Layer 4 of a small transformer language model trained on English Wikipedia (13 layers, counted from 0, width 64).
A neuron adds its activation times its output weights to the MLP's output. To switch it off is to set its activation to zero at one token and run the rest of the model.

Output weights of the MLP neurons that the questions are about. A number n stands for (n - 500) times 0.0022.
n1: 532 294 501 393 709 320 423 533 377 702 283 312 356 545 540 606 397 532 543 323 752 555 545 383 772 682 592 478 731 569 543 534 604 552 409 215 369 574 629 876 348 755 371 279 473 478 492 507 504 490 798 646 314 684 384 653 380 518 506 436 458 301 330 448
n14: 650 453 804 512 213 227 478 400 399 460 519 571 540 285 308 681 620 499 523 578 520 472 430 381 672 483 186 606 783 333 238 509 403 465 359 430 572 567 573 487 313 392 659 818 715 464 419 319 550 511 512 483 457 452 450 814 404 640 543 505 537 622 496 306
n38: 361 645 503 502 453 747 385 716 586 607 487 365 521 370 672 463 660 405 427 685 409 397 351 526 383 641 573 433 345 168 574 542 363 225 528 572 451 534 373 559 456 160 618 781 436 593 456 670 692 562 540 238 543 648 812 608 453 290 277 530 608 574 469 196
n40: 533 370 475 619 505 673 373 533 558 514 284 692 542 604 497 500 453 696 489 467 671 409 213 341 325 376 446 223 391 244 403 450 811 360 277 444 456 633 348 393 441 904 542 785 492 593 642 581 488 673 702 340 594 718 694 421 413 373 712 709 250 532 325 393
n46: 286 419 344 636 646 664 704 86 459 356 418 505 487 711 547 515 700 353 435 603 468 486 668 424 434 313 453 485 779 274 582 427 339 765 422 306 693 485 635 451 716 566 603 670 561 670 561 454 480 273 623 597 353 663 515 508 417 439 267 606 401 668 447 281
n80: 495 573 340 600 839 209 575 429 680 405 716 527 499 386 419 729 587 344 367 617 465 471 539 523 579 579 538 444 382 672 475 242 291 796 579 384 482 476 400 539 514 205 532 372 340 493 515 345 281 777 223 439 496 524 570 609 520 374 552 644 643 645 633 209
n111: 637 199 548 518 438 409 470 694 545 582 283 146 531 424 350 564 238 490 481 429 324 460 572 504 247 469 535 440 484 794 330 328 407 663 678 396 363 615 472 427 667 384 318 471 490 528 577 657 684 696 764 682 514 758 547 367 639 380 561 628 788 473 619 420
n120: 428 464 525 595 259 639 592 284 194 331 369 399 354 587 326 718 352 535 677 617 677 580 342 614 525 408 848 676 298 722 453 687 178 497 413 512 391 434 560 390 581 713 410 769 345 623 563 616 540 551 633 414 462 283 577 471 443 340 783 465 888 448 312 787
n127: 641 181 572 336 642 452 579 566 446 344 279 650 194 611 741 549 561 504 386 761 496 601 694 127 563 601 538 601 450 364 291 725 542 671 523 702 393 417 367 473 830 457 653 348 546 533 357 438 573 642 584 508 424 467 373 577 695 368 158 439 502 518 206 582
n135: 432 578 388 911 509 615 530 678 532 309 728 835 450 578 463 495 333 442 622 425 396 750 281 549 490 391 537 254 510 310 326 486 549 383 619 505 612 760 269 387 621 305 663 602 238 696 582 305 389 714 354 592 550 383 431 363 524 349 350 682 735 361 629 445
n154: 271 562 477 443 421 555 620 290 566 494 503 334 472 647 377 339 561 470 200 245 741 478 619 384 753 424 517 655 270 664 571 551 578 513 517 837 271 506 548 630 292 462 736 538 563 477 458 657 713 399 583 503 311 618 497 471 760 595 504 514 353 380 213 493
n167: 101 597 429 499 227 849 418 578 349 379 482 607 549 738 521 494 452 727 368 435 845 300 546 379 796 453 596 180 533 493 471 378 391 552 294 648 481 553 573 668 305 676 348 452 574 749 582 287 192 576 620 461 491 552 513 488 607 612 799 356 487 498 215 592
n177: 977 500 470 457 530 635 449 627 451 662 550 539 520 458 585 383 675 328 240 624 382 434 601 560 448 565 496 277 527 457 545 661 212 485 474 740 376 419 551 608 490 354 363 763 586 453 366 353 430 265 450 627 652 456 637 501 238 499 445 436 276 380 699 463
n214: 147 664 534 706 574 430 628 242 475 484 362 714 158 483 864 229 402 797 266 356 650 750 803 205 547 533 584 650 861 509 566 645 656 824 307 467 400 330 728 662 271 398 707 449 472 413 438 516 450 658 626 660 146 571 465 308 406 316 460 433 370 440 368 546
n231: 548 670 501 390 432 96 592 555 651 358 469 601 890 452 361 631 955 586 698 495 347 245 309 854 515 419 479 566 481 309 365 759 435 494 599 368 585 792 381 546 324 505 532 585 294 791 664 487 302 489 299 375 739 404 447 542 324 422 500 447 548 529 797 191
n254: 529 448 472 340 603 600 380 813 336 456 519 566 549 423 416 499 613 674 206 517 551 566 454 524 273 293 663 567 379 416 217 254 418 294 412 493 716 770 450 681 847 518 520 680 506 552 454 214 288 539 309 429 441 561 711 170 455 454 668 674 594 698 850 576

Each question names a token from some text and the token that comes next. It shows the activations a of the neurons there, in the order above. A number n stands for (n - 500) times 0.0074.

Then comes g, the gradient of the next token's log-probability with respect to the MLP's output, scaled to length 1. A neuron's effect is roughly proportional to its activation times (output weights . g). A number n stands for (n - 500) times 0.0011.

"R", then "ober"
a: 497 500 497 500 497 487 500 612 493 780 483 500 482 496 497 481
g: 645 460 266 554 550 676 625 419 624 418 458 559 549 672 504 565 665 284 573 364 470 523 629 549 273 395 522 542 410 721 346 411 422 432 452 526 346 558 241 407 579 334 445 435 628 496 600 506 349 503 411 578 660 638 436 361 679 607 622 584 485 469 509 483
Switching off which neuron hurts the next token most? n135

"ino", then " expl"
a: 496 494 500 488 500 497 499 543 615 538 500 482 498 527 488 486
g: 503 569 535 194 505 459 665 604 503 483 465 532 361 546 507 348 627 441 374 396 277 496 563 212 621 394 514 460 654 717 542 517 624 740 492 577 396 454 538 522 425 537 695 581 518 554 525 327 594 626 572 346 329 564 444 711 549 476 441 538 328 439 487 468
Switching off which neuron hurts the next token most? n127

", with", then " his"
a: 535 494 478 499 481 500 481 501 499 484 639 498 478 500 491 775
g: 535 652 541 280 409 759 458 441 386 428 489 486 593 491 423 555 561 634 384 443 598 402 522 611 664 233 357 619 414 598 542 689 499 220 439 465 405 384 587 464 392 343 438 560 668 573 502 464 579 368 653 630 514 611 626 388 516 622 535 383 646 361 549 420
Which two neurons, each switched off alone, lower its probability most, in order? n154, n254

"ions", then " announced"
a: 499 479 500 526 500 491 489 484 495 481 500 627 483 643 618 500
g: 498 458 340 398 572 560 324 580 404 401 254 322 746 494 465 601 421 525 586 436 595 394 616 531 512 446 439 356 502 596 603 473 501 446 506 532 371 430 550 609 387 405 597 424 617 627 574 635 573 262 570 577 653 312 621 548 434 734 426 661 318 717 526 411
Switching off which neuron hurts the next token most? n167

"at", then "se"
a: 498 497 500 700 500 499 589 484 494 500 500 488 499 542 555 500
g: 605 596 556 422 452 439 561 367 600 465 646 563 570 423 616 363 462 497 333 572 752 591 390 318 617 297 417 387 377 432 500 344 371 491 491 497 429 600 368 626 428 442 509 623 537 563 473 540 512 202 688 535 666 297 519 455 361 556 538 735 604 595 656 562
Which neuron, switched off, raises the next token's probability most? n111

" | P", then "ama"
a: 500 485 497 500 500 490 739 498 578 495 500 500 490 495 499 500
g: 523 649 477 562 603 342 618 538 387 411 366 313 519 516 432 463 561 703 561 472 350 421 347 620 511 542 649 394 590 500 474 598 461 295 548 573 592 310 390 344 474 538 589 529 581 619 349 550 249 573 599 477 515 376 375 636 426 717 513 523 501 848 418 498
Which neuron, switched off, raises the next token's probability most? n111

",", then " Cl"
a: 500 495 495 480 714 482 500 480 535 477 530 477 532 489 502 718
g: 347 551 450 683 491 517 439 300 486 599 495 455 736 437 407 590 601 485 725 505 564 528 447 526 294 635 331 525 694 514 542 525 414 287 545 549 441 712 559 480 521 337 511 467 622 441 515 397 335 324 432 513 545 522 471 269 477 656 498 500 805 559 523 345
Which two neurons, each switched off alone, lower its probability most, in order? n46, n254

"u", then "\n\n"
a: 499 503 500 499 499 500 500 498 565 500 500 507 497 525 724 486
g: 513 511 495 481 471 447 509 578 529 344 255 460 572 353 679 195 791 490 427 435 501 382 503 708 382 584 413 409 479 536 346 519 582 730 344 687 647 382 593 428 611 500 448 554 443 705 409 633 373 479 585 612 557 454 494 588 594 517 406 596 373 387 495 499
Which two neurons, each switched off alone, lower its probability most, in order? n231, n127

" L", then "ira"
a: 500 500 479 496 478 499 490 497 480 695 490 486 477 724 587 494
g: 493 516 506 661 514 663 401 344 289 442 459 521 713 474 457 530 551 601 566 581 323 654 445 534 448 462 529 388 455 591 533 464 542 557 607 447 632 519 594 635 522 387 309 431 279 571 563 607 243 456 506 475 479 626 563 490 221 419 788 361 594 429 677 365
Which two neurons, each switched off alone, lower its probability most, in order? n135, n231

" de", then " la"
a: 500 481 483 499 493 486 499 500 721 478 510 510 478 479 658 487
g: 552 590 464 304 546 646 695 477 352 285 740 533 364 505 660 575 396 410 348 649 393 430 598 443 614 413 544 409 337 475 481 671 481 798 718 475 407 518 464 550 304 448 618 712 493 358 501 373 450 561 453 575 364 572 402 477 522 474 435 554 421 520 580 523
Which neuron, switched off, raises the next token's probability most? n231

"a and", then " To"
a: 500 482 492 500 480 491 484 495 854 499 489 479 485 500 917 503
g: 542 466 422 405 669 551 611 646 540 603 373 461 537 398 367 223 504 735 579 287 294 473 543 486 481 540 616 631 663 347 450 698 378 520 606 578 432 440 381 481 487 380 545 359 651 412 350 335 409 547 574 590 506 396 615 665 373 587 619 502 694 499 534 417
Which two neurons, each switched off alone, lower its probability most, in order? n231, n127

"ong", then "an"
a: 531 745 500 500 500 500 491 500 477 500 499 480 500 684 666 500
g: 474 601 610 467 641 623 378 515 486 453 424 545 731 497 446 522 453 516 429 508 169 592 370 468 474 494 503 224 578 586 279 524 528 480 402 460 625 375 547 716 450 593 525 394 748 378 520 541 588 279 444 640 522 369 528 584 450 533 588 565 398 359 735 555
Switching off which neuron hurts the next token most? n14

"ok", then "att"
a: 496 685 500 498 500 500 500 500 478 500 500 479 500 737 667 499
g: 395 577 405 495 477 498 576 630 491 439 538 513 565 379 647 505 437 366 301 350 552 707 482 434 732 445 483 254 343 371 477 381 427 542 292 448 545 481 612 596 318 594 661 444 837 465 498 637 727 548 480 563 503 420 527 508 589 445 687 571 397 379 523 491
Which two neurons, each switched off alone, lower its probability most, in order? n214, n14

",", then " Sw"
a: 500 477 496 499 513 504 484 500 696 498 590 496 497 480 674 478
g: 418 556 429 667 748 404 547 757 410 660 496 581 238 421 506 430 407 492 502 355 439 444 293 415 488 622 573 567 457 455 527 345 571 544 581 495 598 455 454 210 711 491 367 336 620 570 627 592 464 429 486 431 637 447 428 547 522 582 362 716 498 651 496 436
Switching off which neuron hurts the next token most? n127

"| ", then "10"
a: 500 482 499 500 500 545 477 670 594 487 500 500 477 477 497 500
g: 390 514 599 315 420 520 588 443 270 466 466 512 612 367 501 371 472 444 696 616 686 755 550 524 498 576 402 360 400 586 482 392 326 594 488 402 470 570 542 569 586 696 708 438 525 409 553 496 546 620 458 409 523 481 455 478 135 502 332 597 527 712 452 609
Switching off which neuron hurts the next token most? n120

" song", then "s,"
a: 499 498 500 498 495 495 501 494 500 500 500 486 503 488 499 547
g: 436 582 486 398 388 375 375 578 436 300 838 467 619 459 726 576 535 554 446 210 462 400 591 264 562 641 505 512 434 534 416 316 414 439 378 512 521 576 509 663 559 394 610 665 445 578 639 627 562 529 488 489 443 376 558 508 403 499 429 381 453 584 718 628
Switching off which neuron hurts the next token most? n254

" as \"", then "["
a: 499 492 654 490 486 477 477 500 482 495 943 499 477 519 493 500
g: 584 494 538 258 244 494 604 419 576 591 509 315 511 521 648 521 687 519 491 535 471 375 610 276 566 523 585 463 611 526 314 452 519 688 771 608 374 476 429 423 385 300 582 741 410 572 592 509 455 418 461 393 401 560 544 448 494 653 502 390 444 693 367 567
Switching off which neuron hurts the next token most? n154

" February ", then "2"
a: 493 556 482 490 500 499 498 493 518 498 498 503 608 526 489 495
g: 621 380 560 351 453 632 589 596 450 492 443 563 421 635 623 452 711 583 352 436 487 464 606 621 590 301 298 483 490 366 493 472 500 659 770 576 463 453 532 532 587 352 680 527 403 332 480 330 146 555 496 311 469 496 608 590 520 542 375 537 655 454 525 526
Switching off which neuron hurts the next token most? n177

"ect", then " has"
a: 542 499 500 751 500 500 500 482 500 490 486 562 499 496 491 493
g: 367 440 640 536 580 443 296 563 532 696 530 685 529 532 528 463 427 802 422 471 332 745 615 291 344 323 532 610 484 437 519 574 513 627 404 470 455 483 399 560 650 476 405 378 570 484 515 670 550 341 587 389 414 500 407 539 579 522 286 517 412 725 351 535
Switching off which neuron hurts the next token most? n40

" that", then " they"
a: 500 500 497 499 723 496 493 764 477 492 494 522 805 496 486 777
g: 278 480 500 489 374 647 389 327 430 552 700 413 572 425 472 344 310 585 290 572 489 430 530 517 536 427 356 478 578 350 575 698 480 453 639 385 438 551 705 595 222 470 701 515 578 674 589 531 449 538 637 488 428 448 499 556 374 606 595 458 501 475 774 538
Switching off which neuron hurts the next token most? n46

" they", then " had"
a: 500 499 479 498 486 478 487 532 496 482 479 483 714 495 536 607
g: 417 377 417 509 594 508 359 553 599 622 459 348 694 472 550 604 249 526 383 458 550 506 581 487 591 413 589 181 360 554 624 700 473 338 611 545 470 452 446 585 397 418 628 419 416 489 443 788 671 397 336 458 588 439 693 591 513 501 424 692 428 581 436 499
Switching off which neuron hurts the next token most? n177

" not", then "ed by"
a: 499 477 477 490 497 496 488 477 479 500 488 483 494 496 596 633
g: 646 642 498 388 451 385 601 433 714 561 716 424 461 469 449 384 378 538 700 445 348 434 568 476 648 514 633 626 517 545 467 292 328 591 451 364 379 522 396 415 612 472 446 449 759 534 676 428 444 524 565 646 511 471 485 406 555 666 340 311 379 302 641 585
Switching off which neuron hurts the next token most? n38

"ora", then "."
a: 477 498 499 488 499 500 498 486 486 477 500 695 498 494 564 498
g: 406 534 573 235 472 397 332 655 351 414 406 551 488 493 417 674 481 598 683 582 571 539 485 453 573 518 495 469 342 556 457 636 352 514 368 540 597 262 630 387 485 564 297 649 476 661 500 572 477 530 563 366 511 586 637 822 447 463 460 448 744 418 360 476
Switching off which neuron hurts the next token most? n167

" an", then "sw"
a: 500 500 479 497 498 496 483 499 492 481 609 477 478 489 496 496
g: 476 712 489 369 341 484 519 450 452 631 772 495 273 560 696 496 365 610 571 489 616 480 408 289 652 451 509 635 583 458 456 369 495 345 429 498 311 369 418 508 386 551 537 518 644 500 690 367 601 327 456 557 363 365 544 535 446 652 512 598 429 664 533 699
Switching off which neuron hurts the next token most? n154

") |", then " P"
a: 500 478 498 488 492 754 480 500 558 484 500 495 499 492 488 500
g: 609 386 495 709 710 572 362 474 571 602 535 514 471 551 645 655 516 523 642 511 564 479 566 445 387 468 516 587 463 533 440 440 521 513 294 490 367 674 580 411 558 407 381 448 243 508 639 326 429 670 491 371 750 423 617 288 570 359 414 358 658 481 548 273
Switching off which neuron hurts the next token most? n80

"iting", then " for the"
a: 499 492 500 675 500 497 477 497 498 500 500 527 496 505 541 500
g: 574 450 570 491 348 482 608 558 442 556 713 570 486 544 573 410 533 347 396 445 331 386 441 395 734 355 372 451 456 682 787 328 330 505 603 323 602 272 514 741 429 444 554 542 563 473 468 553 439 381 438 554 596 606 552 641 640 665 441 518 336 471 433 560
Which neuron, switched off, raises the next token's probability most? n40

"ak", then "ed at"
a: 499 497 500 745 491 500 500 496 500 499 500 785 477 498 500 489
g: 530 204 489 618 704 557 629 591 646 608 391 582 465 471 703 521 508 585 391 562 567 474 328 417 583 384 570 274 458 434 667 444 387 609 530 653 616 410 270 501 646 473 457 478 468 497 669 503 503 358 405 504 465 662 437 299 380 426 331 723 457 469 509 548
Switching off which neuron hurts the next token most? n40

"r", then "ig"
a: 500 497 500 484 500 489 494 505 478 500 497 480 499 483 858 498
g: 364 475 621 427 563 473 615 606 605 614 469 660 461 369 662 358 318 631 656 455 670 598 430 506 351 377 504 585 477 398 690 479 497 553 504 546 591 574 482 372 412 430 543 470 663 697 458 724 352 343 356 484 514 264 437 474 326 653 288 487 476 451 670 442
Switching off which neuron hurts the next token most? n231

"er", then ";"
a: 479 484 484 665 485 500 499 497 478 500 479 477 499 497 495 500
g: 466 521 558 500 253 409 373 648 488 324 444 492 227 480 352 568 492 634 637 452 723 583 640 709 466 666 599 384 654 428 411 401 547 485 362 501 445 575 535 485 641 650 267 530 389 526 561 643 527 450 408 607 417 610 607 459 549 658 411 303 502 397 401 572
Switching off which neuron hurts the next token most? n40

"ins", then " | "
a: 492 483 500 497 500 484 483 477 484 499 500 615 498 529 675 500
g: 611 406 654 570 470 549 391 435 564 512 542 578 488 357 545 871 425 334 422 673 566 547 432 319 453 608 472 426 557 542 450 456 552 483 491 384 539 517 398 424 633 325 542 605 294 452 515 491 774 459 530 381 670 631 589 461 659 497 463 299 280 631 369 438
Which neuron, switched off, raises the next token's probability most? n231

" \"", then "W"
a: 500 494 640 494 497 495 481 500 500 488 690 495 519 479 485 500
g: 630 447 498 514 681 494 428 499 639 549 223 427 689 536 578 649 387 428 789 495 520 460 534 413 502 544 349 368 763 357 269 384 530 287 545 541 349 641 474 406 639 562 391 404 412 550 506 614 464 595 523 532 523 454 393 487 579 373 582 608 649 385 388 571
Which neuron, switched off, raises the next token's probability most? n154

"ik", then "ana"
a: 500 522 479 492 500 497 499 499 752 500 500 546 494 565 648 498
g: 399 305 644 558 458 512 344 598 371 609 383 363 445 579 540 418 482 701 446 441 393 579 406 496 287 487 705 671 422 301 389 488 507 409 445 569 576 233 619 510 594 393 706 516 709 365 547 503 498 485 559 600 611 302 563 535 504 626 452 459 497 526 689 674
Switching off which neuron hurts the next token most? n127

" Mo", then "ala"
a: 499 480 479 500 500 481 479 500 642 499 496 485 478 671 525 492
g: 442 423 503 459 391 539 335 505 446 476 570 438 554 233 683 377 636 644 386 775 359 504 508 310 421 563 630 518 502 437 418 444 453 478 368 511 556 499 715 407 266 410 384 582 550 486 453 451 489 639 713 622 598 404 667 544 426 360 605 428 560 595 691 663
Switching off which neuron hurts the next token most? n214

"12", then " | MF"
a: 528 574 500 499 500 483 478 881 477 496 487 498 500 486 495 500
g: 585 597 440 627 554 738 467 357 335 590 394 407 481 545 529 416 297 376 578 634 563 509 528 388 356 661 444 465 652 494 419 551 676 640 435 497 355 376 425 759 545 542 441 289 342 491 630 586 573 517 252 433 405 472 558 460 562 551 792 572 436 470 533 406
Switching off which neuron hurts the next token most? n120

", the", then " band"
a: 486 499 499 489 479 500 482 688 477 479 494 499 479 509 490 496
g: 372 539 568 673 419 456 596 405 603 561 788 445 549 465 549 271 360 512 509 504 589 450 536 450 623 535 626 539 416 652 547 672 518 528 593 481 482 461 316 449 493 285 481 638 418 305 342 532 295 772 381 545 431 558 451 536 691 325 519 589 562 278 499 465
Switching off which neuron hurts the next token most? n120

" Club", then " |"
a: 595 481 499 492 487 499 480 497 495 500 500 493 495 477 487 523
g: 484 582 573 635 475 428 430 413 596 602 377 459 402 723 414 389 526 696 674 539 417 521 529 558 489 448 440 307 520 364 605 640 624 475 392 356 478 411 515 840 475 622 505 664 527 484 475 591 607 394 525 603 200 479 351 460 624 484 524 316 496 414 272 566
Switching off which neuron hurts the next token most? n1

"005", then " (aged "
a: 500 478 500 477 481 499 496 477 481 499 500 530 487 602 478 499
g: 636 788 391 229 497 513 440 514 538 346 440 512 490 462 389 628 412 534 385 414 472 476 656 516 409 489 485 499 667 564 692 241 408 381 297 502 422 524 447 681 502 448 496 577 564 697 548 651 425 350 548 535 727 676 523 509 478 697 389 493 425 362 534 457
Which neuron, switched off, raises the next token's probability most? n214

" I", then "la"
a: 491 492 568 500 498 500 495 500 479 491 499 500 500 478 497 477
g: 576 360 483 556 489 540 438 343 340 374 609 628 777 411 534 331 640 688 412 313 335 735 511 724 484 384 496 506 444 640 413 436 226 394 552 387 563 597 588 602 497 625 499 519 496 600 388 367 579 442 619 576 501 493 493 494 337 594 537 407 663 440 555 416
Which neuron, switched off, raises the next token's probability most? n38